Layer 10 of a small transformer language model trained on English Wikipedia (16 layers, counted from 0, width 128). Numbers have three digits each and are written without spaces.
Take only the direct path to the model's output, skipping the later layers: a vector added to the residual stream pushes a token's score in proportion to its dot product with that token's output vector.

Output vectors of the tokens that the questions are about. A number n stands for (n - 500) times 0.0023.
")": 771652608481551424635721361480603376573415466574594612507326652335540376601542592414487640513582533318576391488571304410431470685429385580493442490475384444463512552567426601612388685566370736544539281566645505404408544384464430723404332506487597753510424523535579534614329482333433485568252494569431797527480562424656565404500354551509622547345599385559519479419699691565395466675459
"q": 636412453567462328503449530280371486387409463617577250274444545366443488470523422476622296430475361375526600364590549563492407467569440214482303496524351447352456623673462335621542388472507371236443359639681495558727569605444452382362351628419540423665531594554526516500384589373634400594301477351588253519572337518619404355537669691403478613357486636324517746523897597544579657496325
"enn": 532401578548530651322310578607419585446546589497439640561447537653692329481286406572487449599620415411385346569401654715627434607451454425441249463585269568413527267392558509638601680550447244503335494420455496432319403666511515544696206551587509512575504535371231547478557698255456488692547561541520593564357423393356487672436284434432251372533443437415325573576591500468461401452583
")\n\n": 840658632456497251589545484486774500324589455556571484496238546561586448470451485377403606462519563380644319559785471580608348391458512426516210393534337461331559535618542666598298486540379547481360335567385480334230644483429295700627297426504621451496312522514681540591299593447394465752150546659458639518629520497605696422517393453603606469496675304545609450578982641584442364770388
" Jun": 566358658578568450368254375641434615416500527546756404527513551505384664500470426406557545500385595626530488537486604375454360367670519384515343354437372577467479459443359475529411453556435327370503484459364490532464665516436407389392413534390544507374428524389445497350397458427526589596556645719503476371640336602522453494550431558568375681603456568587466660384682419651399611552299
" \"": 343562562376707395576460486723529413474547422736376492724358363416574606457533592562377516497347645465461422528534388467731215866419561408611561392407525506550603513500387470441705424403573588531578518409382506374408543514668622448698500317580503522423528352469477491350449427575542506667449468468599546433464451505601416356524479553383544460420378594605624780416496355733578355567602
" are": 634549668565457264343617448492583465471667374378586472601343766422507577509483701511284651575572567581647477400549496656434353506484423339554599422615299663546400402701470515461371488503486354592662692491551500527525531562615411480632515374728409322606587588594751334478362500573607434597358482540540514593423458372460602560515599467554294441558474495486583691602638545444595882646615
" fl": 404508627566468346431532500548554473467767510454538411506485471510622441586565607452327742575383477551443462477641644625475415621645667323563443522500285582516583363529655550376423347551541453497548461564517502721571442596493528528616510492416451490525478673523380330534379405500535431569494393656623362400420481473421574486442606636583429430475568507485557692582639636441557708603459
".": 803385349431547589596744597438616512525553430426438549506339407472574468673593630399592339434570513575583422432594615413546642619401392672604586733722509330432426453433583574441666592464570317585575459442695513631630405490619396806523601666613404573639423544508523429557439437605461535500656405349446669653371454473441369500470362521410460607476481531671638406442402638566507377521471
").": 753583619542463436608641267355776314536643472452621584608185539231467477555531647421520637460565545359758277416680487415518328791643444548584311617508252459318478601613511591711484579578304554414422341657713505448500644567561551880560212395567684566500247538493623462492163509208435414798320455658455818366500368412561611549482405496429543471469549653552567574478676717430530551613323
"_": 604606618529443370560407558272465537494526344520461594345324524436601500424491593476274472633428479528342628293717419787454627481554507426518288493292347559516478675474363477503518661602468404430411542484564500446542364549575703745403480572470629532396538653454446645510410678343579291670215582577662613459402305586384620320520646736408562423716458554339641545582807500549537681504589
"j": 630382515365316529439529471507396435413637669468410389272587286503610392419407394383602374287476442406508550698417342428395452483500494206500508488424411555427557400469623432657524487542560231346597514422553503683461531507546411457311452393360439336488537535619547503340401726500532358587454467540491531497561306469650571506518510450514416470314494634551476418503507551463354490402566
"G": 482455521481439434463475500304465417385400368597594541488557404643603557401405514487481413585580564539452489518542424621459425352556491381456193630425413509503599608706446697503422623629253367489345550516497505586513414453590606642448555405464470520364550483429452601538390622445673544438603547709543553562254446525521516405631510626615591485584569547497530316425433604478676250411576
" (": 618490517521502557571418672497372607667515391395311587593477386439569479545645605440627506634440628525449454389603344469604424518312403482588575596495373425587549563485325449406464425397684476508515454389452504414595389549551394511517563455394356405658497337653698482510310494527434543549547505405478593530578608578523492342384448549558579615600597527614596500427507660565324487540560
"s": 624503486557246709339540619660538398440486283558432695550686397523474221600452623372648500626452458667204445460585332387408584310628317460704607623329555357437523608704649493581647411340715595511524635661366508380371597286522470428422479332708321651369368583416520399387640533557309510374609292388459527524386503365402612485406304310589643627320631500373623572561408382603660560500407
"ph": 177413485643463252537500556420587357598666694595360587459535542443578455379474508838496421403439417481557556340276370797645141320603457526408622423749456512303271447782588587344441378440317735543274715594513499586409424527558486612619458484567578486302243291340670610488408683326389257540193511518504462444541399356386611275539636567564223536312508533151393616314570661515357593428361
" is": 552624590478465434526571548656417406533440332342494478535479493403572468549525645348320725562528580544566467421578494682462414495470482479585562500428514669595503452673451603492392502530622487579545447576552498388521294484588577491673587308595394373539481500515571450543330484551718508511423474531443512539299427429601468474427680450581280470603580444572618760648588587468588810573544
"W": 431446474535583489430521464338630649412577312551588429291604656570568664580445518434470519664613494338489317368443336509551347454488474366554400582434554466523538628582556721560468622441368306406356489489579503657357545436415663640624374512356511525411598343399305469526417598373697520533590570616632478506344636645448451355582473446525370511692429643487408464422451609392726413449547
" W": 323398532572645485500495487602466635500465442563557474556457578532551582594524550459491466679402572439500437498519403439540349377516391345456640507556594526636541426414496634528509517417468474555538480537468508611476517434398500439576459616268473547426577386523443576320505382546574603493589487516624525535369614564562386512431375421579487517526469570548519605485627495606564451442320
" has": 456548631472495401431360509632471412523374322398543488544395423405462565483459607414315574494665474582616503401628475657532481445483509506548571569325551649535487402734516530534283518583497490486519548553530492404546383618481625465666580350634402410460388534425479440541362541492643481589447484503483515556270359437551492497399726478543300386659535574561520834606529523393655821607413

Output weights of attention head 1. The head adds the sum of these rows, row i times number i of z. A number n stands for (n - 500) times 0.0018.
o0: 380610691374501340449412507563358520396600452439585355402397463745523379456433375425457433485599500547581492504428475694423448305572523366480464576555493580552444567623527647495484553397535547520460372491790270441536515330508447263519530523545368460402441513617340590427650443703442299543509542545462525603542479555402603537802519406610345368601502526508691657695635605636593438498513
o1: 286596577500409492376513331586419466492514396358519443525471527588428522520449592490571391360531504530357495533388442611528536432397397284572406626453434484438429511536502462543523400438570452527576499385482571600547389500459559475582586526557443584536421493489549480531616468480478717661570470405426309522403568498457442468427430458674530443430507600443564523330383504419347628531353
o2: 370476584628488592381596412474599459391308529332483516589522355354516492666611429542382447563455483537545557432434440364526439594596528376425519533367726675538417546597489412468528544594331552382494505429480641549426382431524505418478536505456364564354505394648578640344429540432556624438511565548446643431406454573392484481415577657403557498493681595539572614397383368487467623364544
o3: 470507336505509650575281521488411463478490523546494484445558520424454689421442501416597606497423445398513463381540449493607435559377425542418517392534322433550420479349525387362450545514692459423524478531510449662398590613552543581423347498543444463523541496479518561405569437400643524644544399542600511551421532569501329419529482482681601504522446600498466435424595542407457388501647
o4: 455548637598477588531719434461464572577452378460396568517348547444469560370511452347680607576515349341473749563478502497499468528345361478459436389523470359465599610620500461617449552550631729478442585602424471521403423572797613445339380382432623565599522625424540464467472435386507400456587541432408617466588516620529533393383538527666784482477474489365594506371535657440424550597626
o5: 500641676706517411495454480474394560578351303468651475524413529528527504518509494490366633411590610448632559554466462528445572438462538370573580478452654517497662522595493503474307587566441483792437568531342382543411412410416430464695557470605588434520642559573503598472464376577545535607439548453502372600392530450449511466370639400505601523438611435495502664417402371581587570692423
o6: 438374511477625493491494360439361574501557527509421544311471641389682306730543530657625716669621410467311544477558474543394581485359475546538473547474510478522506502625429536486574351554545598594646427290496618418564593451539667420506497495221580636421416440491488636468403570385439498545616435539429474507456367327819454548381374514312482462490525507288508562591429506392699694405500
o7: 408511573262381373444612475500547389514340472506584511555524725357526684551624510472667611437645482296543476510431528310339576506633505421605446388420600514584571449426669420659410759558474614511460594624559233434436517561523720503530403641585668601408464639519521536565487725588548584565590450482514489529542611480504411689539436543453431542294540563402309587395551534487443670527478
o8: 545479546620636417613677190559423430493504526510528705613695637483708435589312451692632480790446526341464452517610392352368474538507471642433561639563663465428695559524503657665622556488556508527607117430659850413482690346492458490469495620381570511494322420519514546557540206447486226464483550597369632578577440332662556651396335461372607633630421372469399437517588709433644308460587
o9: 610303458679535575391473524468380635486512551554546489440459522554569426701531430558541552512444434541525500473638518523458390490456551551520660586461519470369562490580510526512577365352462451556517403485450600573666567336585396464612525477457538612517530455574601490531567438402656396520449458584521418583438459357516507654341578461476650370612547432454434590544518560377610465550466
o10: 393399513651546470525406449540410565591583553660514586539455460650498480540647422422630565589435567534288423508452443489698392554426502552570556421460394347594363605290455449399551401370618524329443506158438430617626493629568633452309619737609398483620522352555490558534552419505469511661592348516555490518448553417477560358371492503684569601554339595532473558486457425569421379360483
o11: 502448556439496464528421502357409384501415440490453515449468637402491429539427553416392659638543475528546581341523596510313467559489632569619573403690441820562405455533526501515346487595583511534597513469468457567343525288627717629703521266494553430171487441574619394501494479347703533475370570430448445637495394484569472681543586511395577407441576610601606536618435649413717640673708
o12: 556515456589657429708479519560696513382463704487503398374541483560537512670473320563603443439451455535440675553435457429469514686464343517644431504422630381620454625431527434308657316262243573631434493406322790324376377425438572449476542497516598480646407452335521446529423502368373363485458463362593472345632437530555533397543396495684538458532496422564321368559530499493603473489534
o13: 533504660524376396438399488407695586563408595529577479658536640560495428552581460505432577448440422614527419535347369498563622485577597381577521532406572435368558425582662509453533569483441400587451529529408570422445404421590518672691554583524514602443641531573558444716413640662594501494497529503530418542491615478433537544435453439484531523373552500456465482677341528395518667711417
o14: 658697491403444409413529625377440463340386464630655504411451474462529514666523648523476467539604467368651507528477637437387479486616538375443464603401573544420502474457449520491405648526453596413517428560621175468305457398518305509423478459577571557466565467382353530437523684556542470523458591705684442395506519419569445468535421662547634489552507380451654618525574382511345612525389
o15: 630494518469442343391510697483587615481406472515499520419525471427627563501459399658484447656349484503519501611630491434403437459515435365554509657377697429335530550610501450607439455419408419636627455584462364369541455687426227497543406480451400507503341454480540530606637679513409495530584453852579505532467713404729548509334539510496516545663506514538487487567507569427347578492408
o16: 427426577519522572362434493596644408568497419422380489696507441538505562468509479469511380541563510595470544498426517468505474375514562518557338410512609490553494457581445564574395483655452544507342736598245321513534550617387489324522600516578548547649492608461404433725637519537378671363558580332449408544713668604379637538429526403580482353522385519649480522614460427499341611444413
o17: 499530390455448384408605403220504588520399525393589510624394639476655443733526573605372424326465424547572437475468506344422465623624625523651573441500584461536452360536574560611530527551398509706592464582494679434587571503509341487655728383606653674418698465539540441657515313529543474523385519470740547354467496528473527657441430431465504488460548575742541368628392553571511534305466
o18: 697653492550537628547692501680700317384314507436475437495382552361392482539418546568324648400508501346593518546461180515537379722449567408312512570391485459534519500536426528646317550522328608429424279464587682455250478325209411532298307362661682761397559518487433727474350641256445610603314529681471705387417525385652594216437455521598571446506536377486592537392640303602445463672354
o19: 463537551303580446584624508548516454306466375446565509568505553477446556410481569500506496502440528399522406496419496475431395530575539539458355501437568666564522499574567583534584490582721603348731391460504634555380576432528660532607442487504460452393376576430418431429666456435590398481491467500547492499406507442384492495451465557520540530367447426539604613544582598522554571422653
o20: 477452459615431435559650381440528388661534500370558509522575445593440598520410425504508407495392426558517387531505410252581400684574440730548530608474441550477427570491584661698563621537530564249460409278615640500599648599561538643556454375515468576379434437478527482457435420429601524518434465638513747488452571653397516491541460582491469583412309685692465503370511725469488301496525
o21: 558429367554419559476719325527534480362446492406454480411507641406493513676457506537480516441478455405570508467428352664589469471420514414324524544577384498447397399397609430293386454463451484498513429577458639518555512475654544665489428647396459544533661602543622393382370465373554562699484544514490683536367386579461352390487355426548660455392498479324549414402631435589597432544546
o22: 526471492550645401589483424517617524484347344555384570512585599429595412492523326457443635284447422250495584461574403588418660408444545625614597219452618294348587550476462440462521581418486619514283696608446389457473459569383485339545511402480577483620660440496593534583528367489568475336586486332304225495447464349476572534377618408681584337427492273619221547596649496539567574608520
o23: 341443479438462466606381559636406520444673482328509393339558492718487599441387275514418409515549518626525491613535583664464427416490616454562640553522490595545361486611579652533423567514807448596485471576366600504568612458311473474655489426697421375449468550558418502505675520631428489488609434533604449587404539440459528456561663595494501347632525530544441598466536438407491441490492
o24: 539428530432510642500620619637482452278440509575255578576595452533534588504599557442474476642541647386623433439481609565575599414459549502390485547445584528585504267505383491566360519645685477538494530559679428588427426456319649471592366349462422426504408578470468512514453602579436515488481510583315408575490466531551605554539612522358278463558537435407313420454376420558556478598547
o25: 547515564497480547515430619527516488446484581557524489367570483460530562526580468469388657497553532539545466592558438610551543536487497485525577371519515529565461600400594463419523619327505601472458541551556125560486407542434520622415406593586326449541396520464453642575488531439495453524516461619592462487477535404624530419472479380649438471660546340476307583369708504471571643521546
o26: 383578445586497569450249661609272450495593395433488382476463456546602577468522650508417677778343442563498544490470424593503399497363490603378489552486444690477442609436387427587539399609715467476456561351593694559379479424605590340480465468437431450499446479477522610413464640522605436552527409550484621529399357516498296370484633469524556519440552622489695668502625614537682486405643
o27: 440398450433517539462429562568413362403495485457629499563571584465484524437603332653360640408512411414476533470535556430554500513594643445331545385442595570637596491374512485398395416408531431431510546494345584513371525381336487420457569502421554443524652541480459609560541505489415371387494508372573459456483479452396485483479593511531443405467412480441284516533496349464585386529527
o28: 550621424439337515475592525356444565546386471503599438475565607318470661569569603675492604374566443378558740557432540362365573588423509492527571371548586442460660475577544391589423384622488461704546483510376725413342469543527641601479556496476706611465562510527480490499391513445579523530497587368375513482398527505487442523292515533461743530380501552350373475644465405455624612674424
o29: 595593487551458530384494634508558317573471524610657557525562390466394552345511403600553387487507572523365590544730651515564432523451501427370443533423539385574411562357579328593461511471398431503461550535231428408524491413432419579543533692371484511383621394724616696412270708499426671421397646513457413564473567542642500380542492549457629622696504615405467263477595301482390585444296
o30: 365504701528475464450495328565498571577543479512536439599426480638375305388483565406617463226384586613481380346646402606578549376508661535653366587442165371345528518421600430463408571360446408466418583443367225641520534566532475640436625632597565433777589569476561505591457444627496611687487508208376401582600646578334496405580456391720561568493476437407607316386503689522430497649428
o31: 497284498640394706217707512368443494496477675665625630580432461501407236458572486466665546589374365508435478448403622503511573566557363534431586296457416369536422448318637300543566693439403333420379422659425573727608466555879659585469367700311351442451574629662645537353363478484551693421492396608301438413471378546412474675591529572232494558412325700385427606376518468548623580538491
o32: 474427473336518489493523550746518588514579421550391499422441494504421468394542585314493495562441661490609400521370328613604490490492490494525503630442485539453583444614461621449571420417619492476319529589643513577648457629523434529493538514597545607552552644415518442570652417553432448507688391593547519461436610518449619466487511471561443392407523417458502541504495523564395526414537
o33: 599399487291519543680512676478522617369532433471356500378456459359516504488491665499381377649670572555424598522553633689464560532517408663409663365615456446557535516338436552294442573568621505509485559581588219452674549713597542371450374518464467352644450483266471578684693633426405598390650498496494527441454494680552413592590561522439360382689555565413346514596446337361494410356578
o34: 528511599467604423678617363437487375471466436509662477566353516650605475343469469432474416474434479488605576531563541545369481397614530508447379520600399591572571534481598590593548589543426609483541372536404514569460513476367613572520462568556600571428478548464389351465633391641438395493430505506523521485615429537403535512470664391484348500382410357546533459573587536462556431494463
o35: 412433462684506527443313551451566549481426413289452566387642437428570650508430471613299448584608440567477602502585609467480510503292520418460423633556567628404571483582422476361340354609547437567543610279343311434379582608417351444496498542391262305531418585427400539461587447347403483691652480621692444430534647634528349420382511525597554554618542462562541506492369429442292511398525
o36: 553696531384513619534527475693494609574579382401523465569475484502413440365403468362342493406563492521560414516449526635519543476356512389699470505553423476394509491614517518583444448533560543580556482449573024504407631591516375612621529515415443415523561497533509438377441480611522402597593447496514498473570471545501453235481534429488488534497587484534563431456479551458365553545436
o37: 648572586477600530622808499522643491428397618509372559724594596467574419525514377609444402574394515393585446467580341423403395486342575647376369444501571374415622417575471573615401504564441590612565396615354778345529627367398460463440367411285577603577449582487561566917437262389487458364322531558314574351659514529660756664497454415545621450447470497637268322457577629665440376474549
o38: 456516560543497490476364579483606494569408507421479296484467588436612472492517573455455793507632435584507472492279236734492597526561340263539435359318373577546454544439586479285487569389475523564448682553526468450366501578459513549469489296608557399452654540529383488572509615502580486547554568494621451509396384581475495536590566594524491480440546523342583694487497383561593582641395
o39: 565448512575483392539671413248489333342318661528547542422466635501540557730692566513457555497531441491523469472409481356501534732347396429610625375379583537635427413528597470586392530507473576554501580416474616539634421424608678394497612470813576673469549483459520416675474585339443678525500403514571482501417544467483509705456517636531525219272475691353480554471497424533555678553429
o40: 456683384642473350440447478534535518394599360459563665588426563730456607405594474380318477599606476549556440618566550504603528351476616502508622675561522608396517493731567624494466426520558437584567404550663436500577541356336439484555613471468437439460353682434413478493536440513566429555351440523389663547473482300458531424489531432534392579544508321614660668476482660549500581607390
o41: 525416509451462597557324625454446501438511472402438517572386318454450510630399569554395512479577537480373551327445620600566425501373587552504566381541379489598380503510440554578425413619572366381455604302428562586495442430619797354489589283617440456558557379532425602536429579454369529432607549351463513476436469533551519494468603491444477340570461538564592541597443440470608480446547
o42: 352424524587526602509599421433426567514308481438548389604468460381439369536376506567406593321466638479415534337625389522541571520483605533598455413530554541460521330515451433234527378349501352581570471526490560599638540251584631437471509561554396549543484634578618538499361454511691533558363349468441414445415451513450437458622492316693516506453599587495539468554578471426557467665550
o43: 459545583560507457380467423433632381625453425277435489667644352413678483516504366607547691583462612528436614332500668484343462541417512391555543545363546448410387602592527518468482488575448423460582505646448340386368579543601456492738478132250477457413683537646536657460306529363405357514575552628490655656400302562500334361546489537437671596575569617582645542521494506547446596463545
o44: 427393615634347535518378569546525515507493491560344456491579564545361699465530474468562303433379607555517578418401742546496535348351632427630550344503601557646377440540322359670280387643600385432309864657219443561432392609496560393528623412381405248650642403460602428633553555558492673578512649231481387461785564685448462508416535508672553391485386489443398261391434507473358448596481
o45: 194368503683676498582598339399438360548443434548588607429376468368441502443485486451508469503247526466389600493514517427512466468524503654763528519548649571615490553498556458489584465437492426237580603350454584668556534618523681393490637546481455382460580478465526501569527360422725517404551442618368353575545469630358444551670586546548517637543255673491537490506460468384445358391813
o46: 434535405493481697498698275524557408535359574296675493498499351248473510502413379543399487458546570468475611487485614408438443615531440433316577519546586622639488632532612426550510416561458627535611480441253675617272487333491546393453523539450656456584587491479424674311323418442457519480414576298396616494387367376469443421526631551447570679553542780315479494413536437326763501502483
o47: 522827522420481549281170545585551659404461433320606288407402411431575541464437539309398450489498634493585517449446636493401429390424418335411623433601517546395509592535436493557380373517643535608438600655435343588255490448431412311622776391616584483629454487366339627326569552677422524510482652322479382626496474352383498539483534407507634448421563507272512558560595529535632528614322
o48: 682476489492486562556675498398722488438426481445576435444571555252507652589497568449436476331521557475673487526584636329463528523725443532380464589502503556400605476474487449468451527544337668505681507623377318546350493504397362704636354497501601478612495482393541355468427509594418527490480564421532581444447476578348565573589492501435489605295435458591415571396489495639538401681421
o49: 583534418442528457572277689473578396349571422493360495468462504456559689558593474602419443665505508493491457596522588595530512429334508607513598383431541549621536448468448506661448519658617423585391563567448568560458412423580583354466379407545393393442495394550508576685550553574587575426483563562443362510491499580519536589552636467565387388500544552595442595535469441606482397362582
o50: 582491288505464403555503574580636429406546522584367432447525620543507540501538592475536424468617483528699501609443413581596493430552590520416474526591457451403486383598497585470276542607468460576468494698590594457539586683373313571471304502527521485584429600567667495616393513596416574600358578621562666454580578511474587447645496533400461561481544429466599470437714344589369420532450
o51: 649423410575508628650385673394683409430405476532525554397328476298394544369674500637704566583388461434421501535731556307474416496597520567445584413427346531500407454421398447609454578679528558498492440368585469559323559371522624503272332310621562406402304373382517622648668479321484655570522365521570616412549589625534454460426533804571369415422546522683526335534282603431296347427710
o52: 583512518444477344507382707681342463376534490403535410534481324681431470472491468455441518378616544507621631529630466648611534418430576570504506448528557381580520577408363464429515462484676548550492534579629307518635351658578367465451623528663408352707531602500536421367475445666486419460563536337471386522403474475456475392408582342602422558676540343576474605517606444556558577453471
o53: 416425411471440592410611434351518681445415344473327421543547424617550446395466598367545382480453598603579421351664544593621568538531531652614374676598436529508439393316467474351661427494472428515682457640418511677469570660433559567823554445496436260557628426531577526235485451652543452625577602672474432666517369635327370493554438492362606574381474597524593616474669596590515367482546
o54: 475467547381562500552556447591475401604651496478711496707473471292536535649466518515475519346538402490311479506537531556424532614618584507410482468411462501517510623415587552525604597494449597436571439553561329633570403425589558471505454663644628477575535417537408488546464403511439504527523402224490431483500400423426466440665516565500469549482455608619538591508365397338506370501505
o55: 606611459550409666199720421617684558518484485509498564381541361439513235366374389453415513627552673598567465409505489538302531548497512397435525486558407461376455510641522559544445359446561642664471394560547452547531582494481394550578504546363602552508491455584434411421463376415375416320466637535575542540338376440593645489547521473325484289604491458447417458491582591429550533601459
o56: 562627621478507223694628306475500297482413457467678425554463693597506479620371559434461439391632360311471630585596338406326534524397487541558383559565386377490508525541648549561468701592467577642491449415531448422599558296480405511267455595766726788632567642430508454614475611459527392583326484453563548518472532578545494658753417610618615458418532530463554406421637507416494445686516
o57: 532533483429480479596398552499438507412526522665445479523459517577432592510564410497458512439531404558450456586430520646453615458592614460461412470455548477571574516399426501401413480472537541525447483488450543447576434571552490459514459618567495506658537436371464457475432603490479579518420525445470544432552531530542551496555510468439484575599525571380345521638473300440565425542507
o58: 459656528431513448607677372453540439566414513574588505549339523563406436405477523504587572439622638402441391350592339369464443450374488577583365480474462336456565577715523435512536504494496505478589278431479350449569667387500516658352452489503674596536415561602413574553427363445420410612349476586530634522550547440528560539561388508546447499460474479525466434413407650552406489606614
o59: 563530494669430412550570487512460534537619581556531444546499587614477468483516321684717591376502441519369539537538547535436522484567539434629523528439509387471473483447576479424556512345330472661450526378318421418474500497489311510348544453524522450574639401480514457496501659471365635562438618475649488453601572427460562595629455579642616548441474543429468378571584451604441606526321
o60: 577416445544620542527512272574653463471535528619505622488525619476561383482621461322532505511396435412571465547583448491504593566499608693261597398625441477452655572307640505397417669515507648274395341603524347520368485475452498628544383554338568484530721446385529604515403290433494283308364597611449621499480312565413508349581391464350501507439456316449386405370604528552455320478708
o61: 502308749513497416433806470553554557371451387460486510314491612408586498444488635523511356554476554483546571537631599423443429389473482379503423636477646585427578527569531533451684547485337650622487719668337563420465328549426395437480525584387566637453398506479538511510645729592453560472538594530593453603493608599642512570468433577550444371382508475391471536419589475547499705367365
o62: 488456614659552272440547436493603362580517396498494538597382565493446416495550449601546618428546417444473450581617390490520493550490559683572402504410330529504536561693638566570373734527416518582556315374597116391528596630513454543413387427537515534405525454541475633504615599319545464524544475695546627500469584551532445553530421548494526518452479498605596448518592606489420507511552
o63: 494572492560694562432565455315377688505542512365510478578666548380490510672402680488492510436492503433680423534414394453456484474391359402288421644567499432197570450527567412365474402394503300545665702557492780560582516288555393562525468562286471708552629582589582472284378548662545547509580548414302475467365396360432375508534466324412724593348548500332594524318512379769637387569410

Each question shows a token from some text and the vector z that the head gathered there. A number n stands for (n - 500) times 0.01.

"196": 643602515538576490522432420587501309252552635431307441624670554639352462393499568464359583549407578297584470626328567439537376461670411446447514430613476517515581404425686560512508451428591660
Which two tokens does it push up most, strongest first? ")\n\n", ")."

" H": 550605584563644659475402473694573182353557605539468359330480528395417483389455723361450530565756460477406201442317657416516417461465734458299228450303732388400750361680525409444516587551635652
Which two tokens does it push up most, strongest first? "q", " ("

" a": 744643676443524415366183556456575385418371631449306296474432606408327612455483646368395550565550564478360503569311434375501528552528427533514379341467403493481695476769446469383545651454562456
Pushed up most: " ("

" the": 663444585691440422443441408490579187409550655320276377408373456375297528386444602438415628595559526242464328388447634403491541548597609491440487372393572472239618397522394485448442438480745546
Pushed up most: " Jun"

"s": 716647457451464704555421450690576245453526528501419383474504581615302529327569600410440383452550728362401263471527589361440480639534411583377462343411476487493577346577507481421570389472638584
Pushed up most: "s"

"ct": 650586636567423650455362460592512279433573552620334358375492511576293559494529659402420473523545604402422267471370638369568468567561479520400406443356483465414653456677559448368615564430513639
Pushed up most: " fl"

"202": 619547572599532606608438417474551415351595665559285399561591519605384525445565575464334615465513594338503522542346680395578511573559433429426491305595482466546559350473546532434434514391586624
Which two tokens does it push up most, strongest first? "_", " is"

" wh": 639616638439534498596425451621687227479483554494367346499501594506241670389481501522369449540485680341403520459434592321545360535693457602311542385463548527537591328615530450495502470420612554
Pushed up most: " ("

"all": 556718570366454646541480520535618350401479518440329350509484544592323644437603761457465394424452604283527359409316527436525455490568399494353547417446516512541589358592428479405518403358615603
Pushed down most: ")"

" of": 582649553475468503492375419593625381406580599551342397500510527655274541525531653432360474516523595360406443647499646480565395590657469580414532572406484483504551559480494454461576506396560595
Which two tokens does it push up most, strongest first? " fl", " ("

" Con": 622618561509459518467344439561537321312531513588326383432479467541312560457568718378392469554540552398379336558370598453539464576575463513370436512390496473460601444627530444420523598439528650
Pushed down most: ")"

" E": 693670564542545528489336364816597261286702591557344432322432515597373409539473588474226549590715475372357353532440645438546365596471577434430337446373670499427584581602592601518518570451642676
Which two tokens does it push up most, strongest first? "q", "."

" ": 605540604569540612607427428504542478314535651530256385581579537578407571441631527540355537437484613329568517478350688385607492542608380433447488255607482462506570345466585496410439410379601590
Pushed down most: "."

"199": 621526581594568545617427413509535477343532652541266378577541529589372542410620535555338582457484576288572512508351695402606489525569389456438499274592467462508603315482594513403415428358607633
Pushed down most: "."

" with": 667607632441516536562456470608688241494467587500389339423454620459247680412469489483376443526505667349443477439459602346500443564645446552312516415432519483510618342611491425447507500449621577
Pushed up most: " ("

"m": 664429573709440406435442403483582181417553671301273378396356451357295513387423600426415658609557514221474334385473635412490555548601624484447493388384583465203621405515368481451434425493767548
Pushed up most: " Jun"

"w": 658598538426553517488298552560568385402522579400375493498410561567270557408602790424348491548604472341478345510450606471475375548559391539385442501371557453451534574546441493464678500431616613
Pushed up most: ")."

" h": 552609577553628658473404467681565193357556602529465368331481533407420484397460714365450528567747467470407212454327646423515417465471719463293242457303718393393757371676529419442521581546634652
Pushed up most: "q"

"-": 589553578418501600391329495554513370366425529561340415429496503609328523381585727407392450484529477429320276568368573438447447611611426471344399425422477486299596485568617473407587550391499595
Pushed up most: "_"

"ated": 513632645580523560498457466380500296493495610533291408289218532396284544409615521441383517490655590256582232304545634424669506517596486670606397290430664342311725297686306374416633673533734587
Pushed up most: "ph"

"to": 541638519503486562498395447620640239424613563490381378437501518566310523430514632420419477544652554433429307539343541435584406513584538521304420450378636453487652421617517437499478544534579666
Pushed up most: "."

" be": 660661571509475616545427496668627246355462603540435476281460582547315530453421598425361476472686644437474398424377611415517422580517534412391320484398540416473652508664457571496517617432713651
Pushed up most: "."

"c": 605578570635453611559436425523595381455620613534329328531525539551352552458560602411429537448545615442337394539320664404608515558546402541417467344547526476510553334540516484403449544414515581
Pushed up most: "_"

"ed": 502538629336498536461421382512581241398534587355205441434362537448355478464562743490296433564646522365571282320472624397477384476473574460388434414329559399271666499661339383410686469427561562
Pushed up most: "ph"

"es": 578607541419462503399449492530633289349514532502175387365412550511249545434463596452422445576530619386437344456327567469518411492609410421412405370373501483479653510591381415401498512493634613
Pushed up most: "."

"ro": 726565601549457569447369534616531310355507520608326429469520537573273511375584658405432460547577551372405317547378598423555443601622449478391384480428497505360628449566638518432578580425571603
Pushed up most: ")."

"r": 618575555649456622545434455536601377468604613539356324528518549558363559455563593373461542464562606426305383551307655395609535569549403565416475374542527470503560344531522464433459571412498568
Pushed up most: "_"

"A": 638559542646483608539443479543574391456602630542339345515510534568361593461587560388464582457550634385319389559313648373575546555557411568407483375549526444514568350496504440430487597427520580
Pushed up most: "_"

"y": 610588476485456494507448373680662457496593531478346440480581674611219461310562661442488502582563577447351329548369648419522405594603371558473396459441483497498595461536455468496442498447650621
Pushed up most: ")."

"o": 718630431470422672524426461687574353441519528508411421425515624615284518358607579389486408453548727352393266518470590381460496618497434579416418402361500523426607377582469460416595445429652571
Pushed up most: " fl"

"e": 659557638524450556595325539504635299427496584369298338445378545465342548239644525480372447538584735328488395365440623402499509512523558488426391346434626399451528299508405494504560381430660578
Pushed up most: " ("

"u": 562609559542601642485407453660572224377557601522440373358490526446408503424469701385441525570717476444400247479340621427528424478496663473294276465311676409395748395667528430431515557521618648
Pushed up most: "q"

"one": 555653557522478546519438481592639287447589623531330374522474494638247614551496613492377434471500611391440391522425539401575431575623453587346540472413498459529530398574579416444478456426557627
Pushed up most: " fl"

"ing": 546648557485505538481407521493626287427527616453281430366457653498319485431481615488359452517605583425445403460395578375515455561545455463411363462380473418438637545649395489492531508368677601
Pushed up most: "."

" qu": 662627474502479592370361414598422391344512514618395494308546578654407558546599530458436504511565586342320335623426568446515496626567449447319293517379443491354714605570685519396564488435664636
Pushed up most: "."

"t": 688681565529541516503331362802602264282709596559346432312431513592376418548477591481224549593713489363369339532442636443522370593471578429434327458370665499428582572604577609504521564447648688
Pushed up most: "q"

" film": 508696536539469556479385500586648334460647576540232393496481481647206566574522623427347397511573543412464435534447480448600495566656412600357538549382537462479538466615563352495458470527619623
Pushed up most: "."

" ab": 611677548490495525530422518550659288406491620467304457330474625500321528457451602461400472495634592394460406440379598344506463530534496431416375482384515435438606534616458545483569613422666611
Pushed up most: "."

" and": 726552683515535639528414614615540289384509635625292469568493586551261484354538634468458460558544582286524336488417648365547402556617416396402397470480542514357613406596647508451594550448647593
Pushed up most: ")."

"et": 573566658541468542528407477503586250485606583564298439500444533574275541402542648425382435516541575379480310549402551440615474534668481541432491535458546401418601372595455365548530479478572682
Pushed up most: ")."